Layer 8 of a small transformer language model trained on English Wikipedia (12 layers, counted from 0, width 96). Numbers have three digits each and are written without spaces.
A neuron's activation on a vector x is GELU(weights . x), where the dot is the dot product.

Input weights of the MLP neurons that the questions are about. A number n stands for (n - 500) times 0.0016.
n1: 574293587640284382604017480485745095650591910510563471627229348730559581520292629672638557471664323485422375609598628327540500373481505596500533380616695418439546602567486444240734561237715287718391682873413302357462330389453707583428310446368380523349257302538832607332587603539454643388
n6: 246411496440481493442319324616472187511463417732460555508537539411637347556396500425538449464544719723508429627555668341676484313716282405534300343552532332488555504654623382484408358500773477396543378516600479272814459611588564394390520459414622458295346584528546332264476772593668618880
n11: 333514520418508363308570415600322359619680462557623593607386596731473401452479515491775259586415386419559462418534500500518384398619477465466416418653470503566601559518511398410577554536512483594665384450311513494532404550509545422433581588661545526420577540494485426470435557396494704550
n12: 243342512374553367521673482688387451644389265594483366518340199513447732469295582197300560438627513407708530312365444562491350590461632418517345934391412542615748443205348483544584323631412586399470638353281447535440318539643504691073659561423609475399509404418527566339557433297592714662
n24: 506491307696595460395580604473426558551264375372646488566467614520497291503407308519543474663485457503432363423519512512626382461485462633383409478512404595564485383358589546427446497497636415658371476296599445415532550411748622421438515503605517567434416491544456458662599667343446649545
n33: 746315726638323384366363261510585262814317481549467773486602402408524322423452674290314379471766253466382339549450379597578490375781323646418627259272572711375586400708450240582720344375476691457346566491452306458580579623486640730453290125300550689519366305369540371442548185639686684629
n37: 380420124526399409380266284490541384762495556353459678547348247655688525802202678732289435375783631364520147716609555663521666457616646531598292676695739603450615165234614658761816500370562309443414647546366594566480409326689515768510525249565588978484608737627864392395515621604435374541
n46: 576500582564224519420444562459563726461518395297564630413286474369724622523729489311421573591575645607696463481444551351697527567603584570457552446564322433216629387291493525424447424440519250541666530504406389563500263455478532315322695458364382409466445803467520647665523523231381424330
n48: 537599616545424424500569437557459412589704451721614714380550368512579617690720783693449528628488575562562630420626400233605405301424672439562689492733364379524655480419819508558484476370504532561592536524733482448564598654374539349290748297388613599615385530109496766220492575302474400594
n57: 287583457555421412315604510710664337589406699781375411556541058437809633454725312275510563424450531693462366562686490255716419406441309549719209707650606511607474230490693270464550640472727373560564623688535613485722514376616990509525280266319619621470646772411786330653450795505722790691
n62: 446524441747415302617529263488705563473360525530508680567348508588525183215537713201394351659578492243567307699219561378487396608313217770472565663599538308271432608389560496500417536361592621566524475463471410341524347541568638578231459453460670508313310556455547413403475386199517424371
n77: 578504577406337424399496440640549661589551666316208456687601460491710314505401451453453522714729894505718317431677394486611714378438566762341558607487509714675624450773786530664627409462686694554213433647581222491496538634700650500473094188373573452495425443438430649413487550495709335712
n78: 530466533552397495455488509407442354484664741595645540585601426630429503412768650494586577553439296530539428410414429450491456549440443434597431491608444402398603509509452642465494391663673429552703658488378553632652438454464458539457452587517592497459582561466579719378500301441509399406
n87: 421576327436481406717473258459490617599602429465513463401393507634363460565561487450696395473493655500410349566353530403632339370364546300600600601554425593569625476356497461476544292626572285514497407550601523450580256544728580369437536462751426614456567695310479510400561528261546521649
n91: 521449358306523509734359586510610628451477878507424582514415517382736490535462476562583710504538571645540400611437268408600637510462276517414596543479532570463596305500312433606556363393602398510275555397497482668438419355527656566387360497578427470511544522431475702464674543419316241311
n96: 682508464572429475541272605876720378492412377334598475332504462599500555280385660428480525810487565461463424461305262430671690416588479538642429496453349329363610415432566345383607315452440517457730732669265574496668366432471683642504596476154565583822206580437869329522619457595725583654
n106: 506497630494418402304482281592567444563526509388421476623354545621463548373448732446541607676546345512750555412513374544600580580572500696413620453711586519488521534400441389478589574366358554549587627575479481548632568521468613471446602400417436429641404644374522219338512456509539528497
n117: 383154488474476489421678430419513211569287645609453606444225403434413378283693479302410780530795831735467394504541576448540422416698521602500719673337513608409592350202492385570715624628483684654584559326440604213432603309529594662470718424446340637440410518576580479408290744561640578410
n158: 466647612559442295708533368666423677594434306511566591266609420464466290437449384616546364526357736328612518349473403339504225414467442620665569728500500539432509463332365310571396539648652619423727671576489382511678493551443426322424619372557475657307435438449404596376386470344663309537
n162: 549290509729540322659344490620552456906419481436639434587500378676388481253486732364185322379706480549381505883398251539352655469557570637445689515596602581202582505510421436529659602590341533720096704481649421372391482562546267568434148204392523648331645560188405774617553656413814510640
n235: 620381551432490412629354548406618522453385618489392511485365535406719412540590585485548489478633570617568403493492454595685671554366395610212539370712551659559472334443375386547728500389529662673338521351342506511475460278576582759429613561560517441685350670450515536419798456347318372215
n243: 689542303457270354403401358431358465614598560407500414653346483592693385412422436441463631272318553526735470265491661328625640678534623491789637482457417692408578331354709541355674529532539415565606466748574395551696604280600677545368746411157301844469550427312365726341768421386674403509
n251: 580549347442536460451619599462509485459574556584746436631643353540500486574509401531545560598523407628497447473506491470452364431347405514623610552565387460480598388526636587494459226687601394565391590370547497517457612375596377486422258594368402656343463472407644612440477632435512482406
n253: 455418161478371500513540413335597409592391451691727672676332478599342724455433778075551596324549310550424456422197522391532401354605544689899676449536531617081626402239702555441729380358608234647426421258602554377566384575431496492491596517726491487648588593364644384682442618473528536500
n258: 247394595559492504465271733741617481573573604444292720688468580597790326399591365762310553422582865717673405453534456435710624398616362536496630688495592548654812482847605617353605487394445447364300657424409350128581382509658461513545353287629695570207315452540434341291441343729519389441
n273: 443436720549457464526454412378559632575233543392484621510436539564547403426648631510629622500358369557409464558314532561558390534519468484613546572586483615641472249487389484523507201494663571625409601487523589415357148421411553578480286509561790548427452600419486533463609564493524641580
n278: 320514412563331488496592565485379447500507555315445694493504536500677522463352408251338424549600398685454249549292631530511493465646554379415591719819249383500567374478507376350392529507493543704406562705526471189617400279718479444467402434449440780351546593504338478432444700320559515627
n281: 440497381427422436527503550705621351507451621642663737518525599362553414602392696566626469504740514666622645703651422340400623464391588613593384450618532408460596368569554360504385550311640541497408582565601500318579529621356526553462377366724397503496594664212623388397587557496324263556
n284: 246207584666435371676518514556293737640317361637958344439524063630340555364486665451354486392532698514518256609397255429610416439651437637611779745342664608496496700495428722387663572539383269727459619285667327710335595569603456434537627435441473536201282276514471337363412528425534637649
n310: 350483436595296518613598522458475442480546574450398483493547542411550632321426469300392641604754665658560317572485438604442643483604621437379583544616457288555615440496435598357468469374393327768344657713479365239886441602619571610472472523634648473279607548462460348471535543507589471436
n312: 353402304281222441453309392491343594587442557303338548571335379619753522536478413505308671620693804455730400576491474581568571369258050522475461545548549708377511447509788710549791453336549234496345500682482481548634345387492567720491766229543680640500528666422619474558307683372440429557
n374: 304609334576404470382504564612487372775483558569299402895564496522541491595661518293351714573823765710752415587486438486435291307456575726705544542590346472339577473571811448464672323387333360603381651589585387199637529197526602406615715231395749643468491636668397666615347719446405431527

Each question shows a token from some text and the vector x that enters the MLP there. A number n stands for (n - 500) times 0.012.

" Bo": 518489496461448844531459514486509458338488420495617536518478563453495489501501452516582514527492475580498471493567520459573550585526534480405557528520486517443421465423438531486434520513487549518501514569536454469476571500512423464591497605479457483505440504463444535523474500435482459458
Which of these neurons fires most? n46

" more": 521518537399616823473517538580438451520487444447545476513544559478467464518546487490494435575536478447577474476617447527525531431427479460597444549469480466467399496522509585505469526530459556479500476598503589427453498534504501545692453475468517508464562461540477485497517502511531513533
Which neuron fires most, and how strongly? n77, at about 0.49

" in": 535548535490498863517526461515481510578493484510430514482540554471475486475472495506535486483543514526492462477498512393498507478494476388513522536465516510508470499500493475523504502572484514444509526473571530537533515517486508487751542508520529483543503499497526501494484493476458492551
Which two neurons fire most, strongest first? n87, n6

"ver": 567547545502485796491515555434542523403545457643561380529468468446478534593463370582513509499486579502424440360454498587472508465467493478506540530451426522626496576490471539470429374543492454618483526453422562536432488512483504434581455558495425427458503415515617531509501478489597547455
Which of these neurons fires most? n251

"-": 502496481482440801452555511537540525513585516565562475512469464485452607457435499439445534452469443477545479509578627560376474614359514439528474555524506483494411452421535554528454486540497514476497512503496537549489570488508428515625502545480482536468514520538513528495501461394510559609
Which three neurons fire most, strongest first? n12, n251, n78

"n": 530412544483524810444473526557542471331452595494397491543426528488592503498413544497568476466539500492491496454568505559470539573536479532496528483499460464457372571565502528514481556452396563537474472443534568545449553509464464527559507538522416401478595435453523548515533565569445553478
Which two neurons fire most, strongest first? n91, n235

"ski": 478489460482484742488499592548501424305491468597582477486436496476510533597389497607506390523424403501424493389548457502476490540418501509455551479513418552595468479521592587453494506459404488531466462353465517500409585519431540521537517578490399421402556496486552504532579535465342490439
Which neuron fires most, and how strongly? n251, at about 2.1

" exc": 497583553541500802526557597541393505547454425504395512479513564455443570564481415458549539496401474442553531452519461564513469431465573505381516624447514516643401472511489484457500439540524592540579519558580489493515547526390362500505544544505494510414511438423496464446535479493582431532
Which two neurons fire most, strongest first? n158, n12

" indic": 480592542396605791617545486625460575506559425470505453492469466462454513515462569528524510503518385375465506386501435562559559460507566431429422491454521539577383604456481498540540559637455542506563533477582538436500524589402387428546500539507444524527492499408490551513514455511521504589
Which two neurons fire most, strongest first? n12, n158

",": 508545557574469691355520478523538415512435456435573538510462526494452506476421489534534473519518426481468488487509468565537517554460549599473473480516476490491327547451478575466502550459445533502535601457466573487499560516421492454726551477547478511590529505496526513537451483581452543509
Which of these neurons fires most? n106

" continued": 463584548482544871435486506461501512499454499439463526553550589484499481480478517566499466543477519497585501479548471518519528467519518539480501516464524501576440459531507566534541500537518572510463470442525537472538539544442418558709511466504482476501545436456496533466492508508443448551
Which of these neurons fires most? n77

" to": 462513511485548876585520509465459535548489449433475480529550473481471461512423534592560460455508496490483451488493492488483510480530515429541558487503520496518484460479461495500474597553410482507493506448523545558472513483592456428718526464532532486442452509512507503467476482505505532509
Which of these neurons fires most? n284

" most": 576458567464580839518474527562461528544495475418510504522532568515512448480581466551494425561519545465515506486594450560465511435392477472546430561452466485445399500506505553513487515534497561529520399539433608445470511542461542554677464484537535486493433493620479500479508477501510526500
Which three neurons fire most, strongest first? n258, n77, n96

" The": 502602521509575791481486501518539435430544511606539508487482494492553545493528477492506512521528485499517514505488502479543490533446484515404471479589509503481385525484501502490515548555540531482517448488516513501597555468605486532757545533477501505490481569496518475464528509443484500458
Which of these neurons fires most? n57

"s": 500511509478561908466522481605532439523489457511499538466457482500533495509494502508492459520515495523493510544542453502585480492470435461473520506519504507588389479495514439463493573528501550504530519524522585514512548511599527515688524485508479520469537509486469483498502575480495496506
Which of these neurons fires most? n57

" 1932": 512607609528487862460458485497524460474523500467546523579468531529519487544511538564478518505469450490462562414552402463541496559478551553510455476514482454528412503481551540481515564515555582478511500470560581532514576541479424477651452461490425436550512539451432490464485434537438499532
Which two neurons fire most, strongest first? n48, n106

" his": 536488499477650854490481494555541401532483473527520527472464486514522504457517473545526493550508443515503507519500581471537461478518506468477519523476515506599360529517480495480498595549521538485522546594488575494535503509606408519696469444500488508465510492447433498467504534459512501505
Which of these neurons fires most? n278

"par": 551464514398545861502525536429509523375490460476623482409432489456426570492494500551516568549463470509444479423513559503496496535473518502413526511442500605478461460451483556509485466552577470506488443461583536473495525534458516481546419592527443574473508396478520555601493479454386507432
Which neuron fires most, and how strongly? n251, at about 1.9

" and": 495494531527466874552512530549536465540507475495515551534545544529453523428410508486520537500550462408529484545503500543497491494495517514503563497523496512499473487464458584467498613543538541516517493504521606475484553485483504516709543535524522615540553497480421498473407511534523509517
Which neuron fires most, and how strongly? n117, at about 1.2

" Orleans": 560470526529487875500460505411585518459475517516463520557448546527554502506581549593453542525381442480492513569591510500537521505469488446551581476501467555617394567464513526531507572477560508507539448527462671533515487509418492573612535557541536405478449499554476490473540462511463510466
Which three neurons fire most, strongest first? n273, n235, n78

" He": 533502549541504850501405510628523468468502494518598481471439575486446536489390423653500477510488479573469466557491603445536527559522539446439526519498558498539392544543475526465512665489543533534452590618527535498475522474466417456607441520503438454453480468515441506471496433465511510534
Which two neurons fire most, strongest first? n1, n258

".": 495545494469629850476482499536490515586472505499508497517467613537461500506521500510473419493559469518507508520519483468484508588471489521491518485536496491509421503465495464496520441543541491525487516529588511482516525518421427478711505476489487509419525511465517537439517504445488473531
Which of these neurons fires most? n162

" tele": 493644499519557812552475496520497463463524479413518478468460540490504486476552517386436539470568488446527469574538583535504586551387520455431416496499464466560388519414493503416468489582334532508555439446608507482556492533512458528572519543453410543573472487418458573442507513426503586431
Which three neurons fire most, strongest first? n278, n46, n310

" Dublin": 515524416442489861540549499424591481393451469548510504564564545498487543533487586591537524538460472489519519487491606471478485537389508497542546457457465573651436518522426537430487572521535482499457530516490623554564517482403453447614453543492479477621475489491533503488492398520457410491
Which neuron fires most, and how strongly? n78, at about 0.9

" an": 512529538451621883483479505561489458570518487500505503471489551526495481520519545523514433526552464512510513512479425497498465489528455472482525522514513544500350482480491466462490454578512535501507515554527523538521519479561481540680504483517523565464487521458483499486494535435508507505
Which of these neurons fires most? n278

" Irish": 552535482513509845521517513510588499433453477489484518584546543537562554472447538496488476558484454456506551519512499417506484480436512544509486489481441486585357586485493520445493559503483498505478494576506601462548582508477431514667432498495446436621537494507488466466509470458504458484
Which of these neurons fires most? n281

" raised": 512582543483463910481524503520537543515471441449490471489590561432492555487514534462455445517520544473555487414498444610458552464496508499493453498502470539582440454528491541475524514527498547495486492551500478492562563535511453522655488535472471498538568444535484541502502475506545492586
Which neuron fires most, and how strongly? n77, at about 2.3

" New": 545599531515421792523464487470530585408510465537440510551492607498548483467438501495460594459505475515499502504503527440557484587367499494490476537475431475488315475463450542491543444480505554494515458575553489519553579516432457568619600570507454545542469477496521503497531560508550459510
Which neuron fires most, and how strongly? n243, at about 1.7

"g": 624518546463414763426465411380525551352542469540344386419463439464483563508487483471528422491403589438374526512479498530562553494436510486502526531500483457530447548464486440562515549550402532476630562493410565593447523472420481416553600555570435455457481467548582560495513454492528455438
Which of these neurons fires most? n46

" party": 539551490437550938468465519537531495525495448495544550509536543505498500487513568503515486558539519527546521527508404487532498524492475500507512485530499529615444506472523480542508506560568508475491536529541502498477548491465482467657514524533472484473476535430466528488523518450505500533
Which three neurons fire most, strongest first? n281, n48, n77

"'": 555490398521641790473511529507525499388506581489490501531470427453575548510486486455436515516640397487536530558567458562465539568468451523424506394471515516559469475486516557536469579563457501489496453413448481502413570481563438589610466544523397484415641471373426573537528470504464464512
Which of these neurons fires most? n91

"esc": 469476480441528926473480450524493500543470466464490487565472524469458537478501548470531583517583507577467494499517427527471480503493558433451511554445531507469482460484508473574518509578478495492509456469514531505483551531457399489599555596488460487458508486436494564493537551426430511487
Which neuron fires most, and how strongly? n117, at about 2.2

" In": 539589581535534829494500493573472522548441550519483470484491524471477467517422492532505478511525508574490443486508580395512543478521465464480509550443512492484444507527508449527502457573520541454494557449573456563521539504388497517740495509508448508520501445485514512525481429484511504525
Which neuron fires most, and how strongly? n33, at about 0.86

" vice": 559524509531498825464493547569518581505445475512552468449536545468571563499587472579546533552552571389517540513552544480563450470438546545533433539477509503588407534508456517523521515626483528481537533548495635589461534503498411460653469532511475469450417571508498421508568425489551525491
Which neuron fires most, and how strongly? n96, at about 0.58

" the": 529540570502575838493514527544515472550539522536515508520481536507483485490518539510560520525538510496509489528499445556514437490487446503478511534563488553481366482457498490514518478559529535490530489520512536521563522457553544503744491503490488544492505545484505517483511516443478501485
Which neuron fires most, and how strongly? n374, at about 1.2

"ics": 494554464482529881534470476498424548417556470471505546521474546539414501520458505489486506530469567483495492552548455527502463453330500456620466495400456458574436556492543517536437517528501489494496391515554520474488515479587528459624593522498470512573611514603421506557474502460455513474
Which neuron fires most, and how strongly? n87, at about 1.4

"omp": 523504605568567722540478452420473559558538458526495443476508474499444593508480448434478587471502625573371547461503520540547530465536597384429480518297549495559489541477529401478568549576543463491600499463442633472410538516302312496627568556499463467528412449478576536444458501461478456501
Which neuron fires most, and how strongly? n117, at about 2.9

" at": 506518445502628816454450518538499425505390444564422528502566618448469493452552542484560520503526458487454445499543556547483495488467509452421483411476470529508455453539480472527485505533482532483553527381525491568519567497617459470713485474480505458531462458527450503480470475479465560521
Which three neurons fire most, strongest first? n24, n33, n6

" Heritage": 569538544548515907566519512433561499431554453544493469509444576490488509569471492483557543512481547493571504532477461523522435530460453516472477425521483436560421494533479460556467490529496507515507538548543543440620543460486475522627547556476497475483439539504477530522458456488408560502
Which three neurons fire most, strongest first? n374, n310, n235

" Du": 549548547472528810521526521555512471325445478433559470484508524462493552530419487506528444517482485522502481542478601469507499591439518537354488455459508498451411540463440508543488526516440529499454511394513568501483544515506390452554431570475505424569368532369464521452501409408468566451
Which neuron fires most, and how strongly? n235, at about 1.7